Layer 2 of a small transformer language model trained on English Wikipedia (12 layers, counted from 0, width 96).
A neuron's activation on a vector x is SiLU(gate . x) times (in . x), where the dot is the dot product.

Input weights of the MLP neurons that the questions are about. A number n stands for (n - 500) times 0.0013.
n21 gate: 375 642 606 621 597 726 679 526 756 204 346 579 542 802 552 768 525 181 327 781 432 672 411 242 520 479 597 516 459 623 278 361 326 352 331 925 627 567 537 295 510 597 594 758 365 699 144 936 410 587 391 568 551 177 567 585 287 265 187 378 427 285 773 437 787 833 516 267 510 500 427 241 332 778 563 633 569 510 438 532 411 521 600 641 479 389 707 516 680 620 259 479 665 615 411 599
n53 gate: 513 415 621 676 608 500 421 752 396 629 318 483 385 597 691 543 417 525 423 478 363 580 145 429 415 385 504 657 508 396 408 404 683 367 560 500 263 429 271 469 679 413 589 432 433 810 680 504 613 628 322 640 600 560 312 573 97 339 425 413 466 555 248 641 411 350 567 382 191 328 462 575 347 432 492 561 376 585 593 560 402 513 444 839 568 560 487 625 599 656 210 258 543 496 225 585
n56 gate: 528 697 457 575 692 472 692 795 543 476 709 255 495 370 467 369 432 444 528 398 434 477 138 754 491 533 755 567 505 552 652 586 523 368 505 695 604 749 424 380 378 529 598 141 519 617 514 433 719 546 565 588 569 491 325 424 443 495 610 882 458 495 629 792 691 885 426 463 449 408 309 476 748 481 519 338 161 360 91 556 593 458 618 500 276 429 102 533 462 524 486 379 448 556 393 305
n81 gate: 455 634 545 667 513 437 596 724 737 518 645 405 518 513 598 352 478 424 554 246 675 686 504 769 415 692 702 491 491 477 557 518 439 410 617 668 401 707 572 261 487 477 397 534 593 415 289 423 459 674 624 851 605 156 790 653 586 600 343 787 642 473 413 415 295 693 376 562 473 398 802 403 482 643 509 486 563 962 469 464 776 298 617 416 313 590 523 604 595 752 558 455 491 598 282 451
n85 gate: 470 426 736 470 555 517 412 729 355 321 430 409 565 474 646 504 588 526 483 620 405 470 457 389 635 474 513 473 216 469 326 306 875 705 674 649 303 334 627 633 612 434 716 378 444 470 309 566 333 500 564 509 343 710 691 590 799 522 466 513 530 768 721 435 526 766 445 573 487 710 380 504 651 366 427 320 530 431 354 258 504 561 587 517 250 613 535 308 386 360 876 238 299 423 594 603
n90 gate: 677 145 564 423 521 284 549 724 319 295 384 440 631 718 382 297 697 567 572 548 407 412 636 471 396 568 487 366 500 367 816 435 500 551 249 663 538 433 500 487 394 483 830 580 508 787 167 456 397 590 412 290 608 509 587 536 448 703 289 673 656 496 547 568 496 579 387 722 538 715 647 356 530 407 399 547 279 584 659 614 521 691 436 399 374 504 586 389 624 787 382 542 500 517 437 706
n119 gate: 564 632 323 758 571 278 621 368 465 448 305 375 602 225 84 444 674 619 462 474 427 851 534 450 508 385 189 360 483 613 789 413 687 595 371 487 642 525 664 640 504 579 509 460 483 674 534 581 509 604 267 707 320 595 517 609 786 578 312 512 538 470 726 389 581 629 445 559 568 721 585 746 573 649 534 297 560 636 682 773 432 509 358 534 530 333 530 625 332 562 415 449 362 517 492 496
n140 gate: 664 634 536 208 852 509 465 362 486 221 658 321 518 416 478 393 293 647 411 597 513 540 518 351 563 544 473 505 426 237 570 805 374 392 347 477 405 522 550 688 500 509 691 374 522 411 136 640 278 240 500 650 496 635 854 716 627 536 326 643 562 914 464 500 593 465 557 306 752 477 314 500 571 291 646 658 536 721 478 607 487 469 469 491 540 563 514 280 252 361 616 482 509 496 646 412
n154 gate: 441 515 679 719 553 307 327 535 505 610 355 346 535 304 480 515 409 377 609 235 460 510 733 476 598 589 530 631 544 671 485 767 442 500 490 620 650 476 715 465 352 621 594 337 417 559 403 891 595 754 387 505 626 196 757 566 370 289 621 701 505 293 525 445 235 577 330 344 637 469 554 617 327 539 426 590 143 466 113 253 731 302 699 622 554 411 834 510 126 269 357 147 370 569 265 701
n180 gate: 617 483 369 622 606 561 504 366 531 347 794 666 543 479 608 470 243 599 565 312 66 453 717 521 702 569 731 567 254 676 496 496 572 736 640 509 553 462 149 478 500 496 500 226 423 452 474 281 262 184 543 478 623 482 470 780 474 549 428 420 379 639 354 661 491 347 432 581 509 585 337 737 548 569 478 575 461 590 539 587 301 626 435 440 491 299 368 356 360 676 422 271 491 604 552 199
n182 gate: 468 477 491 616 702 758 482 459 327 245 407 625 426 801 555 610 424 440 205 524 762 423 500 563 517 353 458 279 432 397 532 425 527 449 232 486 249 473 533 542 716 843 656 196 614 450 279 588 467 379 614 596 482 658 261 592 397 556 496 563 706 601 561 532 354 626 500 427 833 586 322 339 518 716 701 346 750 445 723 348 285 726 338 687 289 421 230 648 486 744 390 541 477 289 336 423
n188 gate: 495 666 557 614 773 647 449 547 442 357 879 281 334 613 462 438 353 354 410 246 301 575 381 318 779 500 792 636 245 630 551 495 463 705 448 567 395 379 510 729 472 699 656 258 449 656 202 287 462 408 406 472 625 720 505 590 563 674 648 408 486 576 776 476 321 569 262 580 627 775 467 617 599 320 538 620 300 632 382 500 415 263 252 321 321 738 217 481 620 747 708 542 385 590 462 740
n222 gate: 381 341 451 442 487 363 733 664 595 563 419 308 487 504 390 522 573 579 385 719 589 166 318 356 433 345 214 382 661 441 426 220 621 473 380 585 835 452 549 609 531 713 460 563 605 429 600 580 698 487 232 434 366 545 561 479 590 157 422 362 720 518 396 371 619 487 413 837 478 505 566 372 252 880 390 464 527 799 364 398 518 301 732 570 456 638 603 379 549 366 389 588 634 716 395 654
n234 gate: 609 710 629 620 705 605 340 555 374 919 755 215 276 382 518 628 673 728 386 439 280 541 473 482 461 646 589 542 263 398 415 719 326 371 238 324 482 347 431 350 377 486 578 280 550 523 549 701 709 314 600 627 491 819 621 626 574 467 304 283 409 445 300 280 654 737 622 468 509 746 305 566 231 427 364 583 541 713 459 422 486 363 243 645 309 541 537 482 477 462 400 464 579 573 332 350
n253 gate: 215 694 433 429 616 491 564 588 312 340 545 859 544 509 447 575 466 500 566 250 284 168 637 513 395 570 301 581 405 536 474 590 676 540 815 554 455 340 393 595 350 482 667 429 478 715 626 723 576 641 553 434 366 709 725 705 585 433 336 513 312 531 617 420 263 461 439 265 338 413 400 618 421 553 272 639 310 557 513 491 364 557 744 439 768 553 656 384 674 202 800 513 464 583 732 474
n258 gate: 341 55 549 631 500 582 363 582 589 378 593 772 534 658 615 331 350 654 655 480 205 581 476 543 450 799 530 302 320 510 899 564 354 905 617 431 573 519 505 272 592 253 592 422 347 664 581 435 348 575 318 620 784 642 562 569 441 342 684 627 630 659 569 141 514 684 219 514 433 535 543 545 553 630 529 613 354 399 524 674 322 476 490 490 587 252 822 461 515 732 742 389 275 591 246 356
n306 gate: 604 291 342 357 509 742 597 675 37 576 313 524 244 552 641 718 440 481 604 383 543 444 253 607 603 453 272 587 658 577 561 393 754 548 591 313 591 295 313 626 571 422 353 419 425 358 449 735 990 762 618 505 468 529 486 599 616 548 741 509 387 377 548 438 448 648 308 589 448 304 481 368 476 524 325 442 400 298 599 837 519 562 428 491 443 252 586 98 581 347 661 203 452 698 307 439
n327 gate: 500 767 465 253 408 375 668 565 360 309 483 336 332 517 282 362 417 727 565 655 629 479 634 487 594 457 425 474 378 609 500 474 391 565 491 443 648 314 600 496 788 654 650 565 576 663 390 636 321 437 368 223 694 470 551 451 308 614 349 483 449 461 513 319 816 508 797 500 603 464 321 615 268 401 808 304 414 325 530 457 419 414 409 517 761 366 565 257 817 455 315 282 496 479 602 359
n21 in: 618 443 376 643 417 358 463 633 514 811 668 214 623 585 241 538 845 429 581 260 623 392 628 313 397 193 442 437 263 731 612 577 491 452 686 711 577 556 462 422 476 563 576 303 551 349 58 482 428 449 716 194 602 337 649 558 408 601 644 192 401 424 679 253 406 607 659 364 580 529 322 510 363 453 212 370 376 213 575 609 675 514 514 806 458 600 342 596 395 456 405 245 342 609 599 477
n53 in: 356 317 616 504 608 457 815 649 275 414 202 436 764 551 449 636 450 479 551 566 304 226 577 408 258 479 483 483 312 552 513 522 317 375 629 539 397 596 358 705 440 465 721 637 471 449 546 289 651 517 483 246 487 509 345 278 781 808 413 450 475 560 526 539 322 533 471 437 589 606 686 355 389 611 602 474 873 415 301 662 483 491 333 255 542 414 616 564 530 549 232 555 565 517 525 280
n56 in: 746 520 428 580 582 440 609 683 581 448 484 372 623 393 270 608 515 349 452 356 285 634 548 590 542 611 631 553 582 309 747 500 473 299 512 593 585 618 415 790 444 635 504 511 476 436 535 542 492 465 674 488 453 722 469 534 524 618 477 535 615 432 512 708 413 516 642 413 369 566 389 356 783 508 484 181 328 520 239 348 587 508 444 223 190 440 85 299 472 608 396 512 496 508 658 540
n81 in: 496 426 680 404 492 639 432 730 593 666 425 640 279 754 526 600 424 292 548 612 648 461 409 774 455 448 705 544 615 619 466 509 754 351 601 663 601 385 592 580 578 287 556 119 521 613 526 483 659 643 353 526 330 667 491 665 390 721 390 635 332 713 695 504 258 326 376 616 586 774 522 361 895 691 582 592 325 526 590 535 608 648 395 754 323 535 360 421 474 572 448 625 342 478 461 659
n85 in: 288 722 552 444 217 547 384 581 648 362 799 423 355 441 449 329 425 411 457 496 491 343 731 769 654 628 412 601 567 913 164 430 571 599 448 569 470 626 694 693 658 255 415 415 323 721 613 659 231 488 386 496 408 677 559 541 509 535 404 313 458 364 487 466 623 583 445 432 445 637 619 289 402 299 611 556 311 508 640 491 462 457 341 602 526 324 612 332 263 331 666 309 474 432 593 449
n90 in: 573 447 271 492 437 451 390 431 442 426 792 516 686 516 621 269 437 593 618 517 192 307 541 412 550 314 612 699 472 434 703 334 401 488 418 508 365 492 840 546 630 504 310 466 524 629 448 670 479 457 609 496 599 762 365 673 549 521 603 374 589 423 455 630 685 690 684 440 520 362 472 525 751 528 456 352 390 440 440 561 403 423 390 588 431 284 361 708 795 652 581 516 681 464 850 367
n119 in: 292 488 492 555 327 323 573 713 556 512 795 516 327 422 473 697 553 292 327 821 807 500 607 508 623 559 484 629 542 368 639 428 243 544 556 460 432 597 484 516 539 395 528 638 597 457 473 237 516 607 477 598 589 536 299 530 800 311 785 596 617 583 552 563 523 554 539 352 457 353 648 776 705 614 512 516 492 434 500 457 473 397 282 484 614 520 389 460 512 754 555 328 616 359 367 438
n140 in: 468 439 850 709 623 374 476 651 243 455 583 180 586 411 549 692 678 691 639 597 618 654 717 331 442 528 684 500 336 284 516 425 623 570 574 434 187 268 615 801 357 454 585 469 456 394 644 372 620 536 549 431 480 508 516 690 529 778 436 698 512 614 537 504 293 436 637 597 476 445 427 559 313 447 443 339 475 277 391 516 512 439 553 193 618 668 624 401 327 432 480 439 483 512 512 536
n154 in: 599 349 604 331 550 504 617 418 605 417 696 595 358 342 307 530 454 569 759 424 474 530 297 572 422 620 531 465 580 360 475 355 324 691 673 539 530 483 535 668 534 883 547 496 360 328 449 307 496 701 650 538 521 265 694 574 583 294 761 425 573 685 289 712 324 508 411 594 504 487 321 673 547 651 453 356 613 611 504 215 457 608 483 709 672 682 591 374 791 347 427 504 731 744 534 846
n180 in: 500 531 583 504 569 719 420 492 504 674 421 528 222 589 473 508 424 516 465 92 281 500 461 577 641 645 484 624 711 305 515 480 572 536 595 496 373 619 401 616 574 352 281 470 581 660 431 339 425 321 516 442 393 567 477 578 468 408 550 679 562 328 224 657 313 676 481 682 313 431 384 589 484 390 605 599 634 675 213 304 352 265 654 407 555 429 437 768 457 684 527 516 377 406 589 496
n182 in: 579 412 788 394 419 526 517 548 531 527 384 407 154 583 413 575 415 330 522 595 456 261 513 634 774 566 419 518 371 647 534 513 432 619 270 500 717 595 216 325 684 688 522 446 422 351 534 228 553 619 496 465 418 695 306 650 273 513 500 321 413 360 496 386 696 294 612 500 570 441 865 532 487 513 557 416 205 382 596 434 465 750 557 631 456 615 203 438 531 322 206 474 886 618 409 596
n188 in: 418 573 615 726 277 418 580 276 416 389 630 620 477 368 614 276 544 154 454 486 376 464 399 523 687 299 589 252 406 430 900 636 482 574 228 597 458 163 333 317 381 598 249 470 599 536 522 395 746 456 536 595 527 482 621 569 374 537 813 411 541 523 355 688 545 455 491 346 750 405 722 212 642 655 541 574 555 545 541 647 199 363 417 468 482 114 408 468 518 319 239 514 278 509 432 641
n222 in: 462 563 419 636 529 462 463 479 543 624 367 764 280 622 563 437 545 382 390 592 559 492 699 512 356 546 530 561 645 349 463 776 554 594 330 286 513 404 765 240 462 608 787 420 437 416 629 532 491 467 408 538 314 662 429 564 547 160 554 418 815 373 340 470 782 649 654 575 269 434 353 644 585 627 689 487 474 508 622 352 416 542 462 521 496 555 791 419 603 725 673 424 337 689 177 760
n234 in: 299 659 678 560 692 496 592 710 491 634 296 211 611 560 376 333 458 333 328 208 693 577 676 618 423 727 584 597 433 400 508 167 354 340 401 526 725 420 569 773 556 614 504 439 525 453 441 451 396 283 453 236 340 647 694 573 408 474 575 558 372 667 426 496 709 517 369 691 581 238 589 553 389 200 496 557 560 457 789 238 406 290 539 364 316 517 517 366 405 473 551 581 552 321 602 462
n253 in: 874 351 446 400 428 632 641 525 332 712 772 355 290 463 521 380 476 582 665 432 611 643 550 398 625 228 555 445 585 307 638 327 536 442 629 387 300 508 421 576 603 492 331 625 488 697 504 252 588 388 361 304 649 404 350 527 500 702 589 500 557 434 471 827 479 456 362 561 332 462 279 704 611 599 459 446 430 385 656 607 738 512 525 226 455 608 437 550 583 504 492 225 563 295 484 295
n258 in: 453 530 303 439 652 383 563 392 805 150 394 548 322 629 392 396 294 535 439 496 444 448 383 974 484 483 509 793 474 601 526 677 563 570 539 522 259 334 364 318 621 318 630 480 410 876 611 512 500 412 478 491 538 566 364 504 350 460 403 428 500 600 305 426 629 441 295 376 879 509 504 437 439 331 712 724 565 474 293 452 651 435 531 586 496 544 605 294 487 464 283 573 553 254 375 246
n306 in: 314 521 441 462 407 404 451 492 449 441 896 646 703 558 450 155 508 529 255 633 342 529 508 533 197 454 491 606 545 614 459 508 617 471 571 205 265 292 643 662 658 598 774 610 500 744 378 333 449 621 306 723 602 592 520 717 584 318 512 298 388 629 390 500 636 480 422 438 529 448 356 483 504 666 587 369 437 661 516 612 483 637 483 492 628 433 441 592 387 336 446 393 605 248 698 278
n327 in: 484 464 653 295 399 372 694 560 439 625 492 352 416 401 421 504 512 671 600 681 755 666 548 245 561 329 574 480 473 443 433 374 469 673 645 573 464 551 605 242 396 300 456 511 311 512 516 618 702 659 239 389 492 351 641 428 541 321 644 519 441 337 695 528 746 367 567 681 555 492 547 669 257 508 476 447 640 615 650 600 448 500 632 627 421 324 351 359 927 454 560 345 342 599 496 385

Each question shows a token from some text and the vector x that enters the MLP there. A number n stands for (n - 500) times 0.0053.

"ers": 462 528 448 586 457 627 445 352 486 529 360 505 482 472 526 478 456 450 481 466 518 628 465 528 463 593 560 574 450 619 588 514 427 414 430 574 473 544 664 490 429 415 440 567 522 405 562 363 218 425 510 386 532 579 413 394 426 426 748 491 428 482 499 515 450 452 491 540 518 348 394 421 589 291 469 472 586 511 563 413 579 460 402 422 542 450 481 671 554 547 386 501 504 624 397 512
The most active neuron and its activation: n306, at about 0.32

"ive": 470 490 335 467 363 568 473 488 546 570 521 489 607 664 445 502 483 531 604 596 519 658 609 410 494 551 464 287 430 499 508 493 493 430 501 709 515 526 566 638 440 467 581 540 510 575 504 494 561 585 512 378 425 506 479 493 306 555 412 598 423 445 758 448 495 414 498 635 569 572 465 202 512 524 534 490 512 519 680 517 496 500 395 482 612 363 616 452 578 492 553 533 391 481 446 519
The neuron with the highest activation: n21

"ies": 571 547 485 565 435 592 437 497 505 544 542 556 502 456 556 394 460 419 518 616 590 793 416 569 524 642 451 439 554 624 661 524 518 473 579 455 423 545 690 732 323 384 444 577 510 535 606 470 391 435 552 511 546 572 419 413 558 501 693 498 563 538 518 427 420 441 464 504 572 520 482 480 533 425 526 388 582 578 660 493 504 473 437 440 508 477 619 577 489 584 324 564 528 383 404 557
Which three neurons fire most, strongest first? n119, n21, n327

" from": 442 598 417 489 595 524 301 643 511 459 306 307 515 377 468 502 519 567 626 436 552 540 607 509 511 461 385 446 642 551 489 432 508 366 668 614 559 565 549 426 491 619 491 530 491 528 524 623 410 557 533 405 424 528 489 401 635 583 437 573 528 565 469 436 489 268 517 451 701 482 524 506 621 500 647 485 536 541 453 365 362 481 489 511 431 499 458 508 554 714 549 509 443 475 476 506
The two highest activations, in order: n306, n81

"u": 458 581 622 555 547 480 435 497 653 488 455 551 335 551 398 550 569 478 481 341 586 455 621 439 505 546 519 517 419 374 349 779 451 552 661 411 382 490 477 423 592 539 507 581 528 506 501 468 489 594 524 450 354 568 371 331 536 486 593 386 634 502 570 405 525 514 538 502 557 526 625 255 343 493 666 507 449 467 522 476 564 499 500 504 565 534 491 450 343 429 462 563 477 461 558 447
The two highest activations, in order: n90, n182

" J": 625 584 446 542 402 431 250 397 570 430 459 449 659 526 504 611 638 529 565 544 544 586 501 491 418 510 628 421 510 559 369 406 603 459 643 448 444 559 517 408 503 522 391 502 596 436 507 388 350 511 437 612 577 692 556 560 482 489 394 568 523 504 551 480 485 343 455 467 513 454 558 335 492 475 647 493 506 563 453 340 436 514 549 520 499 479 616 508 468 514 488 468 584 434 607 445
The neuron with the highest activation: n85

"le": 266 566 563 418 417 520 371 422 695 492 499 406 437 533 512 510 478 523 507 644 475 491 600 506 479 483 359 393 434 494 450 512 486 530 485 464 427 633 589 554 552 413 592 451 495 450 596 394 432 555 516 533 440 426 555 495 596 471 492 501 448 468 510 502 341 430 502 576 563 396 409 434 448 576 557 464 411 619 635 676 326 552 425 464 618 410 455 541 495 429 501 634 307 601 322 589
The neuron with the highest activation: n56

" a": 567 456 517 476 526 504 438 504 509 542 617 500 659 450 473 405 488 337 481 606 572 548 457 515 443 389 417 563 484 473 431 547 522 551 548 532 483 519 627 515 478 262 429 673 538 426 394 468 608 596 523 373 422 402 524 547 574 493 404 454 530 592 454 487 501 271 629 466 568 422 542 559 469 606 591 508 474 718 429 471 457 436 403 490 457 594 553 530 554 678 569 602 518 525 530 356
The most active neuron and its activation: n182, at about 0.33

"el": 393 561 625 520 419 521 339 632 592 545 569 547 506 627 549 373 510 572 309 554 349 505 636 427 429 424 539 349 404 530 507 725 564 449 402 472 464 564 512 421 579 539 607 491 480 497 572 542 527 547 350 605 519 471 512 410 469 347 568 471 470 504 564 456 505 404 382 511 380 405 475 549 683 472 555 476 485 536 569 546 392 553 583 382 386 507 414 682 502 535 536 572 559 536 551 429
The neuron with the highest activation: n154

"s": 665 601 446 607 389 597 551 344 438 492 565 551 584 460 400 363 545 488 558 568 530 555 461 533 465 556 417 500 424 556 504 458 488 385 544 358 630 513 511 566 538 413 596 500 410 416 437 438 543 388 576 476 556 707 492 363 458 600 620 465 472 504 343 542 513 452 533 685 496 575 403 585 619 371 405 520 521 481 566 440 574 618 394 470 475 540 444 533 626 383 432 575 612 552 622 360
The most active neuron and its activation: n234, at about 0.41

" in": 530 486 563 499 413 580 249 438 483 381 470 417 510 429 582 423 466 467 540 542 478 659 538 385 432 523 475 408 635 587 455 434 366 439 677 490 653 475 444 427 484 488 501 548 524 417 457 578 556 455 489 507 387 529 522 402 614 529 385 557 495 554 510 398 560 376 536 480 605 530 442 538 718 342 675 453 556 600 394 388 498 512 512 579 551 486 481 566 465 520 515 499 360 604 501 565
The neuron with the highest activation: n253

"ab": 519 607 424 484 395 435 343 701 590 418 552 585 525 516 520 375 627 532 476 496 547 420 395 599 487 547 561 393 501 528 442 380 548 521 590 596 612 553 542 582 490 297 482 488 413 532 532 508 476 584 490 537 361 368 534 420 370 433 563 399 482 549 371 387 449 523 418 617 526 630 463 341 533 617 452 495 449 418 450 384 568 627 507 421 496 636 485 275 420 545 567 460 595 419 558 532
The most active neuron and its activation: n85, at about 2.9

"k": 400 471 414 447 473 470 424 385 597 590 474 489 575 514 511 536 648 587 603 347 495 397 492 630 441 612 544 523 432 483 476 569 393 471 517 400 490 590 419 382 586 509 492 567 388 514 450 538 606 644 549 361 279 547 511 461 627 557 480 519 533 558 560 582 512 456 450 480 569 564 389 444 597 484 313 417 537 481 517 574 453 562 495 458 351 432 405 625 568 415 515 572 442 407 592 482
The two highest activations, in order: n56, n222

"y": 381 544 391 556 315 657 335 441 455 504 454 575 435 615 643 533 534 428 454 475 414 546 464 448 498 432 387 432 504 551 569 448 540 537 477 408 381 498 513 562 494 352 423 533 459 563 539 439 610 523 442 595 552 497 501 568 580 566 552 416 520 509 490 497 472 285 418 424 440 443 362 496 608 696 445 272 546 440 566 651 351 477 342 383 548 572 531 429 488 430 510 613 552 509 451 589
The most active neuron and its activation: n306, at about 2.6

"e": 581 657 610 560 365 459 458 640 616 577 531 441 452 569 465 448 670 399 537 520 457 512 548 479 619 480 495 504 495 414 504 492 505 417 400 494 454 536 601 584 552 530 458 575 572 502 614 473 511 521 575 560 482 410 402 440 404 500 512 438 500 443 498 515 326 483 652 443 524 336 430 507 525 532 604 519 447 355 490 438 560 469 544 426 411 639 357 680 493 545 445 465 499 604 554 502
The neuron with the highest activation: n56

" G": 669 491 424 506 389 523 359 412 502 508 517 548 565 556 682 616 536 482 583 505 432 537 428 531 415 488 566 471 417 555 401 448 599 515 499 512 480 530 438 358 485 506 513 585 496 456 607 333 351 437 519 496 527 520 564 465 578 579 475 674 559 416 493 524 410 327 599 439 491 404 583 475 559 627 506 613 447 500 508 619 500 464 431 538 318 605 482 473 437 437 436 588 499 502 541 464
The neuron with the highest activation: n234

"am": 453 477 530 512 515 483 239 387 501 575 416 460 501 573 482 540 516 468 319 484 480 430 489 531 459 548 610 403 546 626 559 483 562 511 625 542 364 545 401 589 564 552 644 516 433 559 470 393 556 530 448 526 541 201 517 472 602 509 615 427 454 494 625 579 402 380 491 538 584 453 468 712 515 577 534 547 464 478 590 438 606 474 441 307 565 408 474 433 520 541 352 451 335 442 554 671
The two highest activations, in order: n154, n188

"a": 443 548 463 478 491 606 524 603 683 623 731 566 547 551 519 431 527 442 466 415 419 524 582 431 551 445 424 597 464 508 358 443 622 414 703 552 455 538 403 612 534 427 395 571 462 356 505 512 628 356 601 328 383 633 477 468 530 484 415 343 513 565 383 577 578 474 445 403 515 437 528 515 495 500 550 565 481 420 446 533 455 561 532 488 574 570 385 471 513 362 536 464 525 488 565 392
The neuron with the highest activation: n253

"est": 400 507 411 333 515 492 358 615 635 444 475 454 601 519 529 568 418 660 388 731 497 513 610 396 473 518 660 539 549 546 566 459 481 500 496 487 496 558 591 553 493 628 479 571 569 575 489 397 582 615 459 426 347 614 456 421 442 555 412 487 573 448 619 317 402 327 592 532 476 517 512 588 533 510 562 486 613 612 431 519 583 550 470 615 421 443 530 615 575 305 451 515 533 476 452 367
Which three neurons fire most, strongest first? n327, n188, n180

" ": 458 447 478 400 514 556 331 532 442 453 421 468 504 572 455 517 660 532 433 507 437 584 414 513 439 501 472 470 476 522 456 565 587 524 554 374 507 487 555 482 532 477 480 738 518 500 516 473 481 319 455 472 447 532 581 484 540 537 412 433 503 502 638 475 375 470 646 529 437 371 479 505 553 521 491 560 483 433 429 532 369 473 502 538 535 534 540 446 471 575 464 463 503 508 589 523
Which three neurons fire most, strongest first? n154, n188, n182

".": 618 428 472 465 442 516 389 349 432 329 542 398 604 467 472 570 478 567 446 431 446 520 646 333 441 457 497 518 448 413 592 389 448 421 588 528 476 473 556 539 578 479 471 641 467 390 576 585 536 401 442 458 280 530 451 462 482 466 396 507 541 611 545 615 443 394 551 580 613 327 429 425 511 460 529 592 535 352 464 532 448 523 458 407 425 476 521 547 403 555 539 429 546 497 458 604
The most active neuron and its activation: n140, at about 1.8

" to": 637 458 452 464 532 527 497 576 581 543 388 447 549 513 378 535 618 435 516 504 522 531 632 454 501 465 618 605 609 503 680 567 576 560 689 497 539 535 282 590 482 458 420 584 566 437 617 506 510 479 532 506 438 479 544 435 558 600 411 568 524 445 382 352 599 411 366 525 574 426 531 384 626 608 589 511 560 392 585 419 603 488 487 520 618 528 522 541 546 651 603 583 415 642 437 487
The neuron with the highest activation: n81

"r": 607 672 649 450 449 343 294 422 512 505 527 414 508 550 555 461 623 584 471 641 589 620 559 406 489 412 623 367 307 385 503 397 431 512 536 502 416 465 442 551 532 596 515 528 565 426 510 528 431 539 504 467 411 387 472 384 477 511 438 504 460 438 473 491 460 372 466 461 507 337 409 356 449 370 590 415 555 412 507 594 551 456 457 571 580 398 488 422 607 490 435 495 480 404 583 419
The most active neuron and its activation: n327, at about 2.9

"at": 610 552 513 369 312 397 496 540 477 547 516 523 317 547 511 489 509 519 301 518 570 506 589 526 403 577 549 462 529 684 465 357 370 473 561 359 534 476 462 678 516 448 480 554 492 508 444 536 532 534 554 394 518 325 507 430 528 596 454 343 596 427 411 477 485 410 573 558 432 394 477 456 558 581 439 467 556 418 559 489 668 474 524 472 538 515 362 484 528 270 515 493 735 518 608 451
The most active neuron and its activation: n306, at about 0.62

"ol": 677 451 649 430 416 594 333 519 581 618 505 512 537 395 519 412 473 552 384 553 508 595 451 540 494 367 580 460 447 557 565 347 427 524 508 326 462 584 596 561 517 582 496 502 424 439 569 363 622 550 451 562 536 402 549 377 425 507 558 433 559 461 611 405 426 409 563 568 435 521 448 551 376 514 689 366 445 520 357 438 470 525 596 362 498 514 441 481 652 501 526 468 464 468 521 522
The neuron with the highest activation: n327

"ing": 721 543 415 358 426 442 413 391 520 547 517 550 477 513 414 468 590 489 630 351 435 697 464 537 570 663 548 416 468 521 538 442 610 543 630 436 478 569 558 468 550 527 558 486 432 544 603 568 565 517 574 491 415 399 571 423 635 397 603 606 455 489 537 468 497 256 437 534 434 476 535 517 591 581 476 510 454 365 624 470 521 494 573 408 574 491 492 546 492 404 512 359 447 724 535 488
The neuron with the highest activation: n154

"ce": 423 539 484 571 338 430 408 673 726 633 539 449 469 446 577 519 472 547 513 538 450 504 518 500 544 560 525 639 489 500 431 450 459 509 522 453 416 503 549 670 485 446 423 621 503 553 561 399 403 564 606 550 436 295 499 468 566 549 422 508 503 463 590 601 430 614 551 643 416 501 459 512 536 384 499 496 601 448 512 565 396 573 544 316 626 521 545 618 569 582 623 640 598 636 440 441
The neuron with the highest activation: n182

"t": 584 352 502 461 387 375 414 425 663 417 460 521 683 566 480 500 671 600 347 421 415 545 376 461 437 480 610 560 458 540 451 506 405 505 462 504 548 549 519 443 459 490 476 497 472 550 435 492 379 389 481 473 413 394 614 498 642 433 577 428 538 575 509 580 628 321 477 537 571 562 535 681 462 404 472 498 551 346 458 465 721 621 517 614 515 514 534 522 483 461 518 591 557 502 428 384
The most active neuron and its activation: n188, at about 0.34

"The": 428 430 541 442 498 484 249 553 513 444 493 525 471 476 502 578 525 386 514 695 568 436 502 547 448 675 282 537 465 400 602 513 469 578 363 504 500 535 510 493 517 410 431 648 498 328 520 496 448 519 521 305 386 433 419 473 524 506 318 493 494 519 430 442 619 406 531 473 511 433 593 531 664 538 484 477 627 589 546 435 592 433 493 468 460 461 511 567 501 468 434 449 493 522 435 480
Which three neurons fire most, strongest first? n222, n253, n306

"er": 433 595 556 475 501 621 436 182 556 592 350 622 553 576 503 414 380 479 475 450 482 559 435 505 448 538 469 435 507 522 566 511 383 601 459 574 381 548 583 480 472 405 428 517 540 361 585 398 635 454 434 533 523 572 425 379 429 489 421 407 564 523 415 518 457 541 498 481 670 430 527 302 667 607 505 550 610 383 534 636 370 402 406 446 543 398 368 456 554 482 478 488 503 501 536 520
The most active neuron and its activation: n258, at about 0.41

"an": 575 385 483 533 487 473 370 436 499 509 702 570 552 527 492 378 573 440 579 425 455 446 497 358 553 410 632 493 558 621 571 592 472 563 492 367 646 407 393 435 457 408 513 475 463 396 584 455 462 610 541 559 517 510 600 455 412 654 552 416 573 499 551 432 447 395 580 387 674 400 439 424 416 600 477 536 582 429 695 547 516 631 371 468 573 434 422 432 564 384 549 431 508 529 546 550
The neuron with the highest activation: n306

"as": 506 578 438 525 465 671 376 469 556 508 447 526 370 381 561 550 508 473 345 658 572 542 473 487 487 371 546 532 439 506 531 544 489 492 456 569 426 476 596 509 421 604 556 575 462 547 520 441 408 564 554 401 386 497 490 510 547 521 631 405 544 461 403 560 413 436 324 483 537 386 470 515 478 628 443 501 433 322 579 406 454 684 410 380 656 590 431 531 565 416 279 471 400 522 492 614
The neuron with the highest activation: n182

"1": 367 442 433 443 462 560 374 470 411 406 477 418 449 565 480 503 490 548 491 414 614 608 437 427 422 461 509 578 585 519 520 426 483 352 289 447 307 460 497 537 625 499 412 571 465 412 407 353 558 514 558 492 461 588 541 468 565 490 615 538 381 538 369 510 588 319 513 520 597 545 536 352 648 389 459 541 514 364 440 660 497 548 627 392 611 605 578 556 569 542 576 459 430 438 581 376
The most active neuron and its activation: n306, at about 0.84

"z": 472 565 497 622 454 549 685 472 620 448 577 562 605 449 545 392 559 605 443 544 481 368 555 490 476 429 609 604 536 636 524 672 459 427 614 586 413 579 515 496 574 528 486 493 424 552 519 328 490 452 546 495 604 586 517 378 390 437 529 586 511 505 606 556 547 302 528 447 420 425 495 587 494 411 430 538 521 449 595 418 503 565 554 295 564 567 446 492 672 454 580 575 695 470 663 462
The neuron with the highest activation: n253

"iv": 524 459 549 632 578 510 318 377 334 639 425 584 505 554 607 542 559 540 306 738 546 462 587 409 434 526 475 502 541 550 400 469 436 417 561 465 619 526 525 501 391 415 552 483 508 567 541 475 585 471 408 434 599 563 394 421 303 521 431 414 457 417 585 423 486 429 418 566 529 592 494 346 361 538 673 585 498 441 534 672 505 649 501 437 570 590 503 501 491 540 468 580 456 461 421 425
The most active neuron and its activation: n53, at about 1.1